Layer 7 of a small transformer language model trained on English Wikipedia (15 layers, counted from 0, width 128).
A neuron adds its activation times its output weights to the MLP's output. To switch it off is to set its activation to zero at one token and run the rest of the model.

Output weights of the MLP neurons that the questions are about. A number n stands for n times 0.0063.
n23: -11 -17 15 12 19 28 -9 1 18 -35 20 13 41 39 -10 -9 28 -1 -46 -8 1 -9 14 -29 -8 30 24 8 -22 2 -12 -3 -11 -10 -27 11 -3 -14 -1 -15 9 -6 -18 11 26 14 19 -22 -11 -15 13 22 17 -3 -14 -2 -9 -10 30 -31 4 33 -15 -1 -24 10 13 14 -21 11 25 24 17 -13 -35 -10 -6 -3 -23 20 19 -15 -15 11 -7 -19 2 -27 -30 -16 -28 -2 9 5 6 -37 16 32 6 -3 -19 -1 11 -18 -11 -40 -16 30 -10 -26 -31 -35 -51 6 22 -33 47 -25 19 -17 -25 25 16 1 -16 40 11 10
n148: -26 -29 66 25 8 -29 7 -12 -2 2 2 -7 44 -63 -6 -23 -20 14 -10 -2 1 -18 -12 -12 -19 52 19 -14 42 -9 -10 -75 -26 -9 15 5 52 -6 14 -2 -9 -15 9 -7 -9 -9 -12 -8 11 31 16 -19 21 -3 -10 -27 15 -2 -19 37 -8 25 9 -24 -11 10 17 -7 15 -4 -29 -13 1 1 -27 8 -3 -38 -18 46 -31 30 0 -16 -26 34 -5 37 10 -26 22 2 -37 -5 55 13 -17 -21 25 -17 26 9 -7 5 22 -38 -6 22 4 -18 44 -13 11 31 -9 6 -11 -22 -16 14 0 -40 -13 -4 -10 -6 -6 11
n175: 6 -1 -6 -4 -33 -35 -30 13 -47 -53 25 -16 0 16 -3 7 7 32 2 -48 30 30 -11 -31 4 39 2 -9 6 -17 8 -37 -2 -2 36 15 -27 5 -8 25 -39 -14 19 -4 20 -8 19 -48 17 19 45 60 -12 0 -2 25 -15 16 -10 -1 -15 10 -18 41 -28 -21 -12 -8 -9 8 18 7 29 8 1 -43 31 -38 14 -13 7 22 -33 38 21 9 -28 12 20 36 -2 16 3 -11 0 19 -32 29 -12 -1 33 -13 24 14 -17 -20 -9 20 2 -27 43 -4 -16 -4 9 9 -42 23 -12 -9 1 -9 28 -14 22 4 -8 17
n198: -15 -33 -18 -6 21 -4 -13 5 23 13 16 -12 23 36 -29 1 1 1 15 -14 14 -22 -16 -24 30 -5 6 38 -50 19 -42 -10 25 11 15 24 30 6 7 47 0 5 40 24 -28 38 -24 78 -29 9 23 16 16 -2 -28 -12 6 7 -37 1 -10 5 24 -9 -15 -12 -6 1 10 -21 -38 29 -5 -29 17 19 18 -19 37 -2 13 -16 22 -15 -8 5 -36 -31 -13 -25 -26 -3 27 5 -13 25 14 -28 -37 43 1 -18 15 26 -7 -19 -39 -3 -2 0 1 9 -6 55 -19 18 -19 -3 28 -22 4 45 -8 4 -29 -11 7 20
n199: -35 0 31 -38 -8 -21 6 -3 19 -6 -29 -34 -6 -47 -38 -14 -6 9 -29 9 23 -6 26 -10 21 26 3 -15 -56 20 6 -38 16 -2 24 -20 3 -64 21 5 -27 -2 -12 6 -4 11 -41 15 -5 48 -17 21 10 -3 -11 -13 14 5 -36 6 -10 17 5 -9 1 -8 -31 17 18 24 -39 -29 -30 13 -15 4 -8 26 14 1 -15 -13 0 17 0 5 4 7 21 -9 -38 -27 -9 15 -1 36 19 17 -13 -28 -26 30 12 21 -4 -7 4 -17 -24 4 30 -24 -8 19 34 20 25 -7 5 8 1 1 -22 5 -20 -11 -2 1
n219: 34 30 -20 11 -19 18 -3 -47 19 35 -21 -37 0 19 -30 -4 -2 1 -9 -19 20 -25 -18 10 9 -14 9 10 -4 11 2 34 -10 1 4 16 -28 -38 -15 4 -1 8 47 15 -9 11 6 -2 25 33 17 4 3 -5 -2 -14 8 -35 -8 4 -7 -19 11 -45 15 -7 -35 -38 22 5 5 9 -20 0 41 38 33 8 9 6 10 9 13 1 1 -9 17 7 22 24 -9 29 16 9 -7 -5 -12 27 -39 -42 -15 6 6 -3 0 -13 34 9 -14 41 5 -17 -33 5 -4 43 32 9 0 17 5 -19 -15 11 19 5 33 13
n226: 17 4 22 2 8 4 -7 -15 10 -37 -33 -29 -30 -20 -10 -3 9 37 18 6 -43 7 -3 -20 21 -7 -17 13 -2 -31 42 -9 -4 -8 7 -30 -25 -11 17 5 33 -21 -24 -20 -40 -16 10 60 10 45 -16 -4 9 18 -17 13 2 19 23 -24 17 -13 -4 -32 -11 25 13 -23 -19 -20 43 38 1 -4 -16 10 -18 -2 22 -26 -10 -1 5 -2 25 1 8 -1 -20 -27 11 -8 14 -11 47 -20 4 -19 -5 3 32 9 12 25 7 -7 -13 38 -12 1 20 41 -12 18 -53 -28 13 -4 8 16 -6 29 -2 3 -17 -4 -21 26
n238: 3 -6 8 11 1 -23 39 -21 -6 13 18 -28 5 -33 -25 -27 -3 6 -14 -29 -2 -11 25 17 2 2 -10 3 14 -23 -36 -8 20 15 -9 -43 -14 -2 -27 29 -26 -8 -23 -13 17 -35 -10 -47 27 7 -31 17 5 -34 18 4 -6 -33 -75 6 -4 6 31 3 -36 8 20 23 -5 10 11 -18 -12 8 14 -14 22 7 -31 -33 33 -8 -1 22 -26 3 6 -2 -1 1 10 19 2 -25 -24 -3 12 -9 -47 7 -12 -9 -12 0 18 6 5 37 17 -32 -47 6 -17 55 5 18 -9 47 11 -21 6 -15 3 -21 -27 16 18 3
n276: 3 4 5 -13 -15 -22 -18 -30 -27 28 23 2 6 5 17 5 -35 -26 5 -34 -7 16 6 9 9 1 17 -20 -8 -20 7 -26 -24 17 -28 -14 -37 -51 7 33 -43 -4 8 8 22 6 -24 -6 22 11 7 1 -30 5 -6 7 29 1 -17 -22 6 -38 -7 -70 -1 15 -19 -6 22 29 25 8 9 2 8 -1 -24 33 -36 8 1 -9 -1 9 8 -6 26 -4 -7 -45 2 13 8 -29 -5 2 -31 27 -12 -10 38 17 -32 -8 -7 3 19 -20 34 -31 22 19 33 64 -17 -3 -17 15 4 29 -28 -10 -7 -10 6 -45 -25 -52
n311: -9 10 20 26 -18 -9 3 33 -13 -27 7 -7 -3 -1 0 -10 28 30 -42 -39 39 31 -27 -53 9 23 4 -21 5 -36 -6 12 -16 -10 31 6 10 -42 -15 22 2 -10 45 6 -10 -46 8 -43 -14 -15 23 -8 21 5 37 -23 15 26 -22 -36 23 -11 10 -34 -15 -16 -21 3 -37 1 38 -17 15 0 25 -1 -22 8 8 -15 40 -47 -27 2 -2 -3 -15 10 8 -26 48 -2 1 3 30 12 -25 11 -20 26 23 8 15 -33 30 25 20 -16 -22 20 7 21 -14 -27 -25 11 -8 -5 9 -16 14 -50 -25 -14 -19 -3 0 2
n353: 21 3 8 20 17 39 -44 -5 -9 17 -17 -29 13 -3 1 22 2 -10 -20 4 7 48 -19 -10 7 -7 -1 22 -22 20 9 -44 -18 28 17 -13 -6 10 16 4 16 8 -12 -19 19 17 11 -70 -10 13 51 2 -25 34 20 -20 -22 -49 7 31 -37 -26 12 -11 -10 -8 2 -22 -12 -7 -18 16 -2 20 42 18 7 5 50 44 -34 16 -12 -11 37 -8 13 1 -27 10 26 -13 -19 -6 -1 40 -14 16 4 -13 -15 -15 0 15 16 5 -44 -4 -14 8 16 -13 21 -13 13 -19 0 -1 1 -1 -9 34 -9 -20 -10 6 4 -16
n356: -20 13 -8 40 26 7 26 -16 -39 25 13 11 -5 -2 14 -11 10 4 6 -12 -41 -4 8 32 26 -41 42 -3 36 -3 -8 16 -19 -5 12 -8 18 -21 13 -30 -23 -2 -4 -14 29 -14 18 12 7 8 -2 1 1 -2 -9 -22 36 -37 -24 -14 19 48 26 44 0 34 -3 5 -42 13 39 -27 -26 94 22 -11 14 -10 2 -25 46 -3 22 4 22 -30 6 29 -22 29 40 9 -12 -34 -21 31 -31 29 -6 -47 -1 19 -2 6 1 -23 27 -5 13 22 -1 -14 -13 19 -6 15 -15 17 -12 -6 38 -13 -5 3 44 42 26 -8
n450: 0 15 5 34 14 -16 35 -22 -8 -35 -42 -11 12 21 13 26 -25 19 33 -32 -13 -39 -5 27 51 -6 -13 6 24 -2 -9 -2 -5 -2 29 6 28 -5 28 -18 -1 8 24 -24 -23 -14 23 3 -2 -15 -13 18 17 -11 -8 -4 8 22 40 35 -7 1 -6 -18 -36 18 -16 16 8 33 -28 23 23 -19 -9 15 19 6 -12 28 -22 5 -6 -6 15 -16 27 -10 -4 -9 -35 8 -30 -7 9 -4 39 -30 -8 -14 24 9 18 -18 -16 4 37 -27 6 -40 -7 41 -17 -11 12 9 -22 11 -15 -16 48 -11 9 -12 -52 -33 -2 0
n452: -7 -6 -1 6 -34 7 -6 -20 10 -4 -13 -32 11 -7 -37 -21 -22 -20 -8 8 3 -23 -29 -9 13 31 26 14 24 22 -1 -1 -11 24 -14 25 -28 -8 -5 -21 10 -14 -34 6 38 -3 1 -5 13 37 18 -18 7 -7 -13 7 -23 21 13 10 -16 -3 -2 12 -45 19 -22 33 31 -9 -4 -13 2 31 -13 -42 -16 -3 1 -2 12 28 -22 -5 6 -12 0 -10 -1 37 8 4 -4 -22 -11 13 -11 26 -16 -4 -10 -16 -13 24 -5 -7 -5 6 -1 -6 -41 -23 -19 11 15 38 37 3 -11 -14 24 32 12 -6 18 -28 37 -34
n480: -8 -6 5 -58 -35 43 -30 -3 8 -5 2 18 -32 -9 -15 -20 28 -3 13 6 37 11 -12 14 10 23 -27 18 -14 21 -17 3 6 29 23 -2 16 -13 8 -4 24 -30 19 -10 -9 -20 10 28 -25 -3 -2 0 -20 -19 10 4 42 4 26 9 8 -7 -31 14 11 10 -26 15 28 19 15 -20 34 -27 -1 -25 -13 -13 -13 10 -66 9 -7 -38 -26 -13 10 10 0 12 44 11 -25 -35 -14 -2 -26 -7 -10 0 12 27 2 34 35 -5 -21 -2 -21 12 8 37 15 -11 -8 -40 22 21 14 -12 8 -5 19 -12 -2 -14 26 -17
n496: 50 -2 -14 -16 0 46 -4 -21 -18 -16 9 39 15 -33 13 14 -19 -6 29 -12 16 -28 7 4 -44 35 2 18 15 2 -54 20 -16 -36 16 23 28 -46 -13 -9 -12 36 24 0 17 9 4 13 -26 8 -33 31 -64 -2 -36 17 37 51 10 2 -2 6 -12 17 -4 -34 -16 14 18 -27 11 -18 -26 3 6 1 31 28 8 7 24 14 -15 -15 -1 -28 22 -4 5 -8 -7 15 -6 -36 27 0 21 -4 11 14 23 24 25 -10 24 -38 8 29 -46 16 -7 20 7 11 -2 10 9 17 -21 -2 -16 -2 12 -52 35 4 -7 13

Each question names a token from some text and the token that comes next. It shows the activations a of the neurons there, in the order above. A number n stands for n times 0.16.

Then comes g, the gradient of the next token's log-probability with respect to the MLP's output, scaled to length 1. A neuron's effect is roughly proportional to its activation times (output weights . g). A number n stands for n times 0.004.

" that the", then " name"
a: -2 4 0 -1 1 -2 -24 0 0 1 1 1 -1 4 -3 -1
g: -6 -1 -2 -10 22 10 -28 -12 40 23 -42 10 9 15 -3 22 4 -22 -5 4 43 -13 13 32 5 -8 9 7 9 16 -11 54 -10 3 -34 -40 27 -5 -15 16 -46 21 31 18 25 12 -8 -2 -16 8 6 1 6 31 28 -9 -12 9 -39 1 12 16 14 37 5 11 40 19 30 50 41 -10 -26 -12 -20 -69 -4 -5 23 -42 -2 -28 -31 6 -17 -20 -3 8 -10 -27 -9 -1 33 -45 -46 19 -44 -14 4 -2 -32 -31 6 -9 -25 16 0 -3 -2 26 -10 -14 1 6 -3 -2 26 -8 2 -6 36 18 -15 -1 -9 -13 -11 5
Which neuron, switched off, raises the next token's probability most? n148

" FC", then " La"
a: 22 -1 0 -5 0 0 -1 1 -1 1 3 -1 0 1 4 17
g: 30 -6 42 7 28 3 24 12 19 12 13 25 39 19 -40 -46 -29 10 -19 -13 4 8 6 -21 18 -2 15 1 -9 3 27 20 9 13 -19 -4 -15 19 10 -18 0 18 3 -8 -21 -38 34 -22 -12 -27 3 -22 4 -7 -43 10 -35 -17 5 13 -35 12 -1 -41 22 -7 13 0 -2 -10 8 -1 43 -19 10 -39 -57 11 -22 31 -43 -41 -22 -15 -44 12 -1 -6 -13 15 11 9 -6 6 13 -13 7 9 -11 -16 -5 42 28 -24 -6 -9 18 -4 9 29 -38 -15 -54 -3 -25 36 -6 10 -11 -24 -1 32 15 -7 10 13 54 -4
Switching off which neuron hurts the next token most? n23

"F", then "red"
a: -3 0 -3 3 0 -1 2 -5 5 -24 0 0 -8 1 0 0
g: -61 13 13 -6 3 -10 -19 10 8 2 -30 18 -7 -29 -28 -20 9 16 -20 6 -36 -3 11 1 3 -17 5 -41 -44 30 5 -6 2 27 -24 -51 -34 -1 39 6 18 6 -6 42 1 18 5 24 -11 -21 -7 -33 -21 16 2 2 -1 -41 10 5 3 -22 32 14 7 20 18 -22 -4 21 -40 -59 -11 -29 -2 -33 47 -1 4 34 4 -12 -5 4 38 16 3 -7 -4 43 -17 29 -29 -3 22 -3 33 2 10 28 -18 13 30 -21 -22 15 34 -34 7 -9 12 14 15 1 8 5 -19 -46 -26 -20 9 -11 -9 27 -29 9 -4 -3
Switching off which neuron hurts the next token most? n311

" ass", then "embly"
a: 1 0 0 5 -1 -31 4 1 0 0 1 1 3 2 -1 -1
g: 55 5 -34 0 -12 9 1 -23 22 -50 -11 17 5 -13 -14 -17 7 -1 -24 12 -6 28 29 14 9 -1 -9 37 27 21 -15 -60 69 37 8 -15 -49 18 -13 -31 -10 16 -10 6 -18 22 1 -5 -20 -6 -18 5 41 -43 2 -37 -20 -42 -22 -22 -15 -8 19 0 29 -30 23 18 -3 -5 8 -14 14 3 -3 -30 12 -9 -6 -3 31 -6 14 26 40 14 -16 17 -5 -21 -24 2 21 30 46 2 4 -10 1 18 22 2 0 -1 11 -2 -14 -25 -24 23 -26 31 35 -4 0 3 2 15 9 16 -3 27 7 -6 -37 21 -28 15
Switching off which neuron hurts the next token most? n219

"us", then "ing"
a: -3 -1 11 -17 1 -5 3 0 -1 0 -8 0 0 -1 -1 -3
g: -2 35 7 39 19 -9 -5 20 -16 21 -17 12 -20 -10 17 -13 17 -42 -9 -24 -24 6 3 -14 -7 23 9 22 -13 -28 -28 35 4 13 5 -20 0 21 9 -34 32 24 -23 15 6 44 14 -10 15 13 15 25 4 -14 -11 -1 -24 24 -16 31 -6 -5 -4 -9 -13 -8 -24 2 15 -1 26 7 2 -9 -28 -18 -6 26 10 -18 17 2 -21 12 32 11 -13 -10 26 -23 -28 25 31 16 16 14 -22 33 -52 15 -6 46 9 10 58 25 -32 -18 19 -48 -1 6 -6 27 -2 9 -12 3 38 -73 -32 -41 -1 -32 -14 -4 -24 17
Which neuron, switched off, raises the next token's probability most? n198

" discover", then "y"
a: -1 4 -1 0 0 -2 0 1 6 -8 -11 -3 0 1 -1 1
g: 6 7 10 19 0 -33 22 -13 -10 41 17 -36 -21 47 -24 -21 12 14 15 -9 -22 26 5 12 -15 1 -24 23 3 27 2 51 -9 -17 -10 30 -45 -38 -4 -18 15 -9 -6 7 3 10 -34 12 11 -38 -4 23 -33 -21 -34 -24 16 -10 29 -24 18 -8 13 -18 -14 1 42 19 7 0 -38 27 -16 27 8 17 36 4 6 2 11 8 17 4 -33 -13 32 23 -4 2 12 14 -24 11 13 -41 5 23 5 -11 -22 -13 8 -5 -19 -36 25 -12 21 16 -10 3 -2 -33 -12 50 -8 7 -36 8 -22 18 -12 50 48 -45 -7 16
Switching off which neuron hurts the next token most? n353

"ona", then " "
a: -2 -4 1 -2 -3 -34 -2 -9 3 1 1 -1 1 38 2 4
g: 43 14 -9 29 5 7 46 -16 12 -10 -19 4 4 -8 27 -4 19 31 38 -10 -30 -10 29 -19 -17 24 -31 18 18 -37 0 -46 4 34 -26 1 -7 4 6 15 7 12 -12 14 26 29 -34 12 -9 -1 -2 11 -15 18 17 -20 -3 -26 14 -6 -5 31 -59 0 0 4 -9 -17 16 32 24 -21 -22 18 5 22 3 -8 -8 -25 21 37 -10 -7 22 -2 40 54 -7 -29 -24 -26 19 16 -11 20 -38 -7 -29 -6 -6 -3 -1 -19 -45 15 -8 -3 -39 40 -9 -25 17 7 22 -32 -4 22 -22 2 -28 -20 13 58 -9 7 7 -25
Which neuron, switched off, raises the next token's probability most? n452

"ux", then " Me"
a: -1 -1 -26 1 11 -4 -2 1 0 -1 -3 -2 -1 -3 0 -1
g: 30 11 -1 37 -18 -9 -14 12 1 22 -45 -10 -21 -18 3 -40 -29 -18 -30 0 -3 5 -35 38 -9 -4 4 -8 -6 -40 21 11 14 -11 0 13 -15 14 35 -24 14 1 -25 21 -32 -1 6 15 16 -26 -15 -41 41 38 5 2 23 -32 16 23 37 18 19 15 27 23 3 12 -9 3 -19 -10 25 8 -23 11 20 -14 -11 25 -5 -21 25 -56 44 12 -1 -20 1 -36 13 22 -3 8 -52 11 61 11 17 11 -7 14 22 -12 -9 -4 8 14 6 -4 16 -1 13 27 41 -23 0 5 23 21 13 -9 -27 -20 5 4 64 5
Switching off which neuron hurts the next token most? n175

" production", then " of"
a: -6 0 1 -1 1 -3 3 0 0 0 -4 0 -1 -1 0 -23
g: -15 -12 12 3 19 -29 56 -19 23 -33 8 -24 -19 -50 12 -7 -10 19 2 93 9 -31 13 21 -3 7 16 -1 -29 -2 11 11 -13 -31 0 30 43 -2 -26 32 -37 5 23 3 -4 -4 -10 -1 -11 14 -13 -35 43 5 22 -11 27 -17 -46 5 4 -26 -24 18 -30 -2 4 -19 -3 -9 -11 43 -8 0 22 6 11 -13 32 0 -28 0 -11 -6 17 2 -20 -17 5 -24 31 -1 -6 26 -8 3 27 -20 10 11 7 19 -24 4 -23 -31 1 -9 -27 12 21 -5 2 11 14 -3 -16 37 14 -7 21 -17 -22 8 -59 -25 24 -8
Switching off which neuron hurts the next token most? n496

"ra", then "um"
a: 9 1 0 37 6 0 2 17 3 -2 -2 20 0 -1 -3 0
g: -33 41 -7 -20 -13 -17 4 5 -6 0 32 -1 -45 -9 25 -24 -27 7 30 5 7 6 -43 13 35 10 -14 46 -8 -37 -17 -8 9 -12 -4 -30 43 2 10 -19 -21 -10 20 -5 20 -6 -50 4 41 4 19 -19 9 18 10 9 27 0 -28 3 5 -3 -7 33 -10 -16 3 19 4 20 5 7 -1 -25 1 18 -21 15 -14 -16 26 -1 27 -18 17 34 -23 -4 27 -11 8 11 -39 -7 22 -9 -24 -23 -5 21 21 -47 16 0 -23 -22 -11 15 -2 -79 15 8 9 -22 13 -24 -31 3 18 14 46 -22 -6 15 -33 -15 31 41
Which neuron, switched off, raises the next token's probability most? n23

"ge", then ", which"
a: 7 4 -1 -6 0 -3 2 -39 0 0 -3 4 -6 -1 2 -13
g: 31 -33 11 20 -8 -2 -37 18 38 12 -9 -29 -17 53 43 22 10 -12 -23 35 -23 32 -18 -16 24 -26 2 -15 -20 -11 41 34 -34 -5 -16 20 14 -31 -6 -33 -21 11 26 -27 8 3 -1 -27 -39 6 -44 -5 26 10 11 23 -20 -10 -21 15 -8 17 -11 0 21 -33 -22 3 7 -2 -26 5 -31 -11 7 6 32 -19 -18 -1 4 27 28 -27 -16 13 9 -34 -7 35 25 -29 5 0 -21 5 15 -26 -12 11 -11 -40 6 10 -18 -57 -19 13 16 -1 34 -9 -27 10 20 -22 -40 -15 -27 4 17 18 -9 10 -9 -24 14 -21
Switching off which neuron hurts the next token most? n238

"d", then "am"
a: 0 3 -20 7 -1 -60 -16 1 -4 2 -1 3 3 2 1 -1
g: 27 16 19 -12 -3 -28 -30 -21 -58 -6 -24 -6 -24 -31 -2 17 -34 -10 58 9 16 -26 -13 -4 41 4 22 -8 -34 -17 4 -46 0 -1 18 -5 3 -22 -13 23 -9 28 9 -33 31 12 -7 -4 33 6 22 -1 -17 3 -19 -21 -20 14 9 2 45 16 18 25 27 60 28 11 13 -12 6 6 20 -20 -22 61 -2 -2 -3 -37 -7 1 12 15 -41 -8 5 16 -18 55 -7 -16 -11 3 11 2 10 14 18 8 8 -15 13 -23 -13 -3 -21 1 47 -11 10 -33 25 8 15 -13 11 -41 -14 -13 -6 -18 -22 8 -1 -26 -21 24
Switching off which neuron hurts the next token most? n219

"10", then ")."
a: 2 -1 -1 9 0 -1 0 0 0 -19 -11 0 0 3 1 -2
g: -9 -16 -37 20 -25 24 -27 31 30 -22 -6 -15 19 -8 15 -1 -24 -2 8 66 1 -28 -15 -17 23 4 -44 20 13 35 -12 -36 41 -15 19 -23 29 0 15 -18 9 17 31 32 6 17 -23 -23 28 -30 14 1 -1 -9 -3 -20 13 -2 -18 20 13 13 -26 -3 13 7 -26 -14 -34 42 -21 -7 -42 -27 68 10 2 10 -8 -22 -14 18 -7 -15 -9 16 12 -20 11 0 -57 2 -18 -17 11 36 28 25 -32 -12 -9 4 11 -1 -3 18 20 -5 -5 31 -17 -13 32 11 31 22 23 -6 12 24 -27 7 7 8 30 -11 27 -6
Switching off which neuron hurts the next token most? n311

" or", then " service"
a: -1 3 0 -6 -1 -2 5 0 0 0 7 0 1 0 14 2
g: 13 25 -9 -24 11 9 7 29 -30 29 2 17 -17 18 -8 -10 2 -6 -25 3 46 6 -4 -23 -1 21 -9 21 -21 -12 56 12 16 -9 2 -21 18 18 30 -43 20 23 -21 52 33 -15 -16 11 -10 -36 21 37 -12 8 0 11 22 8 4 -31 -7 -11 16 -4 3 18 -34 17 4 28 13 -32 -48 -2 32 -4 11 -9 -9 8 12 -7 -64 -20 -17 -23 -2 -24 -31 15 -37 16 -12 -36 -33 -9 -16 0 10 -10 5 -22 -3 14 27 -12 0 -28 34 30 14 -49 8 10 -29 -1 41 0 -13 28 6 -14 4 -17 18 -29 40 -3
Switching off which neuron hurts the next token most? n480

"ond", then "s"
a: -1 -4 0 0 -9 0 2 2 -6 0 -2 0 24 16 4 0
g: -2 27 -6 -34 8 12 5 -12 16 9 -41 29 -18 11 60 46 -1 -22 15 -34 21 -25 -33 31 31 41 2 -31 -40 44 18 16 -11 -15 7 -19 34 -5 56 -9 -1 7 -4 43 -21 13 7 17 -2 7 8 24 19 3 20 -11 29 5 -1 -5 9 -25 -42 -31 -6 3 15 15 40 21 -2 -27 4 12 -18 -14 8 -2 35 42 31 -18 -25 20 10 -33 28 3 -9 5 -16 10 -15 5 7 6 19 43 12 23 -25 0 -23 11 27 20 -10 -24 10 -34 3 16 -14 -25 2 13 18 -30 15 -33 15 -13 7 18 15 9 2 10
Switching off which neuron hurts the next token most? n450

"ev", then "illa"
a: 30 -12 14 3 -1 2 1 0 1 14 -6 6 0 -1 -2 -1
g: -9 14 23 4 -16 26 -36 -1 -6 -10 35 21 -10 -26 -45 -6 42 1 -21 26 -9 2 -25 -61 18 30 -14 -23 9 19 -17 4 3 -27 -24 -7 31 7 10 15 -35 -4 51 3 -19 16 -19 9 -3 29 11 -9 -10 -37 -6 6 -12 52 -11 -1 5 -57 -61 12 -8 12 -6 12 6 -9 3 29 10 -17 -18 -22 9 -17 22 -59 22 10 -6 -7 23 35 -31 16 -8 29 -14 7 -6 -35 22 -2 8 8 -40 13 5 26 8 -15 -4 -14 27 -8 17 -35 -25 0 -13 1 21 -1 12 47 -16 -14 -9 1 6 12 -12 24 -25 12
Which neuron, switched off, raises the next token's probability most? n356

"ing", then " Club"
a: 0 -3 -1 1 -3 -4 6 21 -3 -7 -2 -2 -2 0 3 0
g: -25 2 12 -12 -20 10 -8 -5 17 -14 -20 24 2 0 38 5 -17 14 -64 -2 23 2 37 16 4 13 50 -18 11 47 -1 19 -7 -11 13 49 -14 20 39 -25 -2 -7 -23 30 9 3 -57 22 -36 9 -38 -25 -40 -22 -21 -14 2 19 -26 -1 22 4 -15 -30 5 -8 -23 20 19 -11 -28 20 10 10 9 10 -5 3 -11 -22 -56 12 41 17 5 -22 2 1 -1 5 21 -33 -10 27 -42 13 -18 -16 2 -21 -19 2 21 55 31 5 -10 13 -7 9 14 31 -11 -36 5 20 18 -12 13 5 -10 9 2 -37 -13 17 4 -11
Which neuron, switched off, raises the next token's probability most? n238

" of", then " inter"
a: -1 0 0 -15 0 1 -2 0 2 1 -1 -1 0 1 0 -3
g: 34 -47 -19 22 -5 -9 29 -4 -34 -43 -3 30 5 11 34 -14 -34 24 8 -19 -30 -30 -2 23 5 -7 31 -31 2 -16 17 27 9 10 5 18 -14 -16 33 -24 -5 3 8 -32 7 -4 7 1 2 33 -15 -6 -17 13 30 -34 -24 0 27 -11 -21 33 -13 2 -20 -19 -4 -11 -17 -9 39 -8 -13 -1 -20 45 26 -32 -11 20 -48 35 -42 -11 -46 -20 -13 31 34 46 26 -3 -13 21 17 -47 -35 22 -29 -2 -13 -32 -30 22 6 10 1 10 -23 -14 -17 24 13 2 -14 -5 2 16 -3 -19 -10 -4 21 13 -3 5 10 22
Switching off which neuron hurts the next token most? n198

" bel", then "ief"
a: 0 3 0 2 1 -18 0 1 -3 -1 0 4 -1 0 -2 3
g: 4 -1 -25 -15 -18 24 23 8 2 -7 10 21 9 12 -33 -1 -14 6 41 21 19 -11 -16 -54 -18 22 -31 -13 -29 -6 0 14 -7 -30 -11 11 20 13 -15 34 -16 -15 -13 -5 31 -2 -16 7 -33 -30 -11 -23 -13 -12 5 -36 -32 28 -24 37 19 8 -1 -38 58 7 6 -36 18 -23 -22 22 -5 -12 24 24 -2 -19 -19 -6 -7 11 54 -8 -3 25 17 -7 31 -12 30 -10 -19 11 29 -25 3 -43 -29 -32 25 26 -4 -17 -17 7 37 0 -5 -20 -18 53 15 -2 20 37 -2 -24 3 0 -8 -16 9 -17 25 2 25 45
Which neuron, switched off, raises the next token's probability most? n219

",", then " Al"
a: -5 1 2 2 1 -1 -1 1 -1 -2 0 -1 -1 -22 -3 -9
g: 28 1 3 -12 9 18 20 0 -18 -50 51 -4 -4 -2 -28 -22 -8 14 -3 -22 -2 -1 24 -6 -11 -40 5 -10 -29 36 -35 -53 12 -13 12 23 -14 -14 7 19 -9 13 -2 -24 -19 48 25 11 7 4 -57 -38 -6 42 26 -19 31 -9 -6 13 -21 12 -28 24 31 -21 7 -26 8 -24 0 8 3 -4 22 18 -17 -2 12 -23 43 -13 13 4 15 29 -14 18 45 2 -52 -6 8 28 0 17 10 27 -15 49 28 29 -4 3 -37 -14 25 -7 -16 -26 -23 -18 7 1 -13 -4 -1 -10 1 -27 -11 2 31 -12 34 1 -28 -1
Switching off which neuron hurts the next token most? n452

"ors", then " that"
a: -3 0 -2 0 4 -15 -10 -5 -1 -3 1 0 -3 -1 -3 1
g: 33 6 9 -6 18 -14 26 -13 -2 22 4 -70 7 4 8 22 -2 32 -14 -20 -6 -9 1 29 -15 -18 -9 -20 36 30 53 10 17 5 5 -4 -6 -46 19 -2 -10 -13 -36 -45 8 -28 -1 -5 -22 -27 24 1 -33 12 -30 -10 -37 20 37 11 2 2 -17 16 15 -4 7 17 10 10 11 31 4 5 2 -21 22 -10 16 12 8 40 -16 -18 -35 9 -8 0 29 5 21 -16 6 16 -5 -33 -11 -41 5 2 -39 13 24 30 -7 -5 -14 33 -27 -19 73 1 5 -20 22 -28 7 -23 25 -16 -2 13 35 40 24 -19 -19 1
Which neuron, switched off, raises the next token's probability most? n226

" between", then " us"
a: 3 -1 6 2 -6 -1 -27 2 0 -1 5 0 -3 3 0 0
g: -13 -1 20 14 -25 18 15 9 16 8 2 4 17 13 57 -2 8 2 10 -36 16 28 -19 18 -27 -24 36 -10 -8 -29 1 42 -24 49 5 5 -1 -27 39 -70 41 -7 -24 -19 4 -41 6 18 18 -6 -41 2 -28 -19 2 2 28 -4 -9 35 -25 -15 -21 17 21 -12 -9 14 11 9 59 30 45 0 -15 28 -8 0 -38 -7 -30 15 -5 3 -31 15 1 -10 4 -25 13 2 -15 -4 16 20 -20 -35 12 28 12 0 -14 23 21 11 0 43 33 -30 -11 12 22 -8 9 -5 1 -27 -13 -4 5 9 2 12 -34 -18 24 -7
Switching off which neuron hurts the next token most? n199

" v", then "in"
a: -1 -58 1 2 0 0 2 -2 -2 0 1 -2 1 1 -4 1
g: 1 58 -66 10 3 -30 7 -15 -26 -46 -18 -6 38 1 -5 19 -4 9 18 -5 -3 -29 1 -5 15 -21 18 34 -8 -16 4 5 -4 -28 8 4 -33 16 -4 26 34 -16 -14 6 -27 2 4 26 39 7 -3 -4 -19 10 -11 -28 3 -27 -10 -48 -4 -17 -13 21 -16 5 6 -20 7 -10 -7 -5 22 -2 19 0 -27 22 -27 24 2 1 -12 22 3 30 -19 3 8 10 27 30 -7 -4 8 -30 -23 11 -17 17 7 36 -8 -11 -14 -3 1 -18 1 25 -32 -3 -17 4 59 -19 7 -52 72 -14 -13 -19 15 -30 10 46 37 -13
Switching off which neuron hurts the next token most? n148

"er", then " exper"
a: 0 2 0 0 -7 -1 0 0 -1 -1 -10 -1 0 0 11 5
g: -20 3 -25 4 -15 22 42 48 7 1 10 28 -12 -3 9 6 -18 -7 -53 34 -17 -10 -1 60 -7 20 -16 21 2 10 17 28 -18 12 2 -6 41 -9 14 5 6 -4 -36 -21 -13 0 -33 3 24 13 2 -22 -4 26 34 -41 6 -5 -4 45 -9 5 -6 7 28 -51 -33 -1 0 5 11 -6 49 -7 1 15 3 8 16 -13 -29 21 -22 -22 -13 -6 -16 13 30 38 -24 0 27 -52 14 9 -8 -24 31 17 12 -29 36 -6 8 9 -15 9 -7 -6 -19 5 9 -15 42 2 50 -52 6 -5 2 -21 23 0 -19 26 11 6
Switching off which neuron hurts the next token most? n480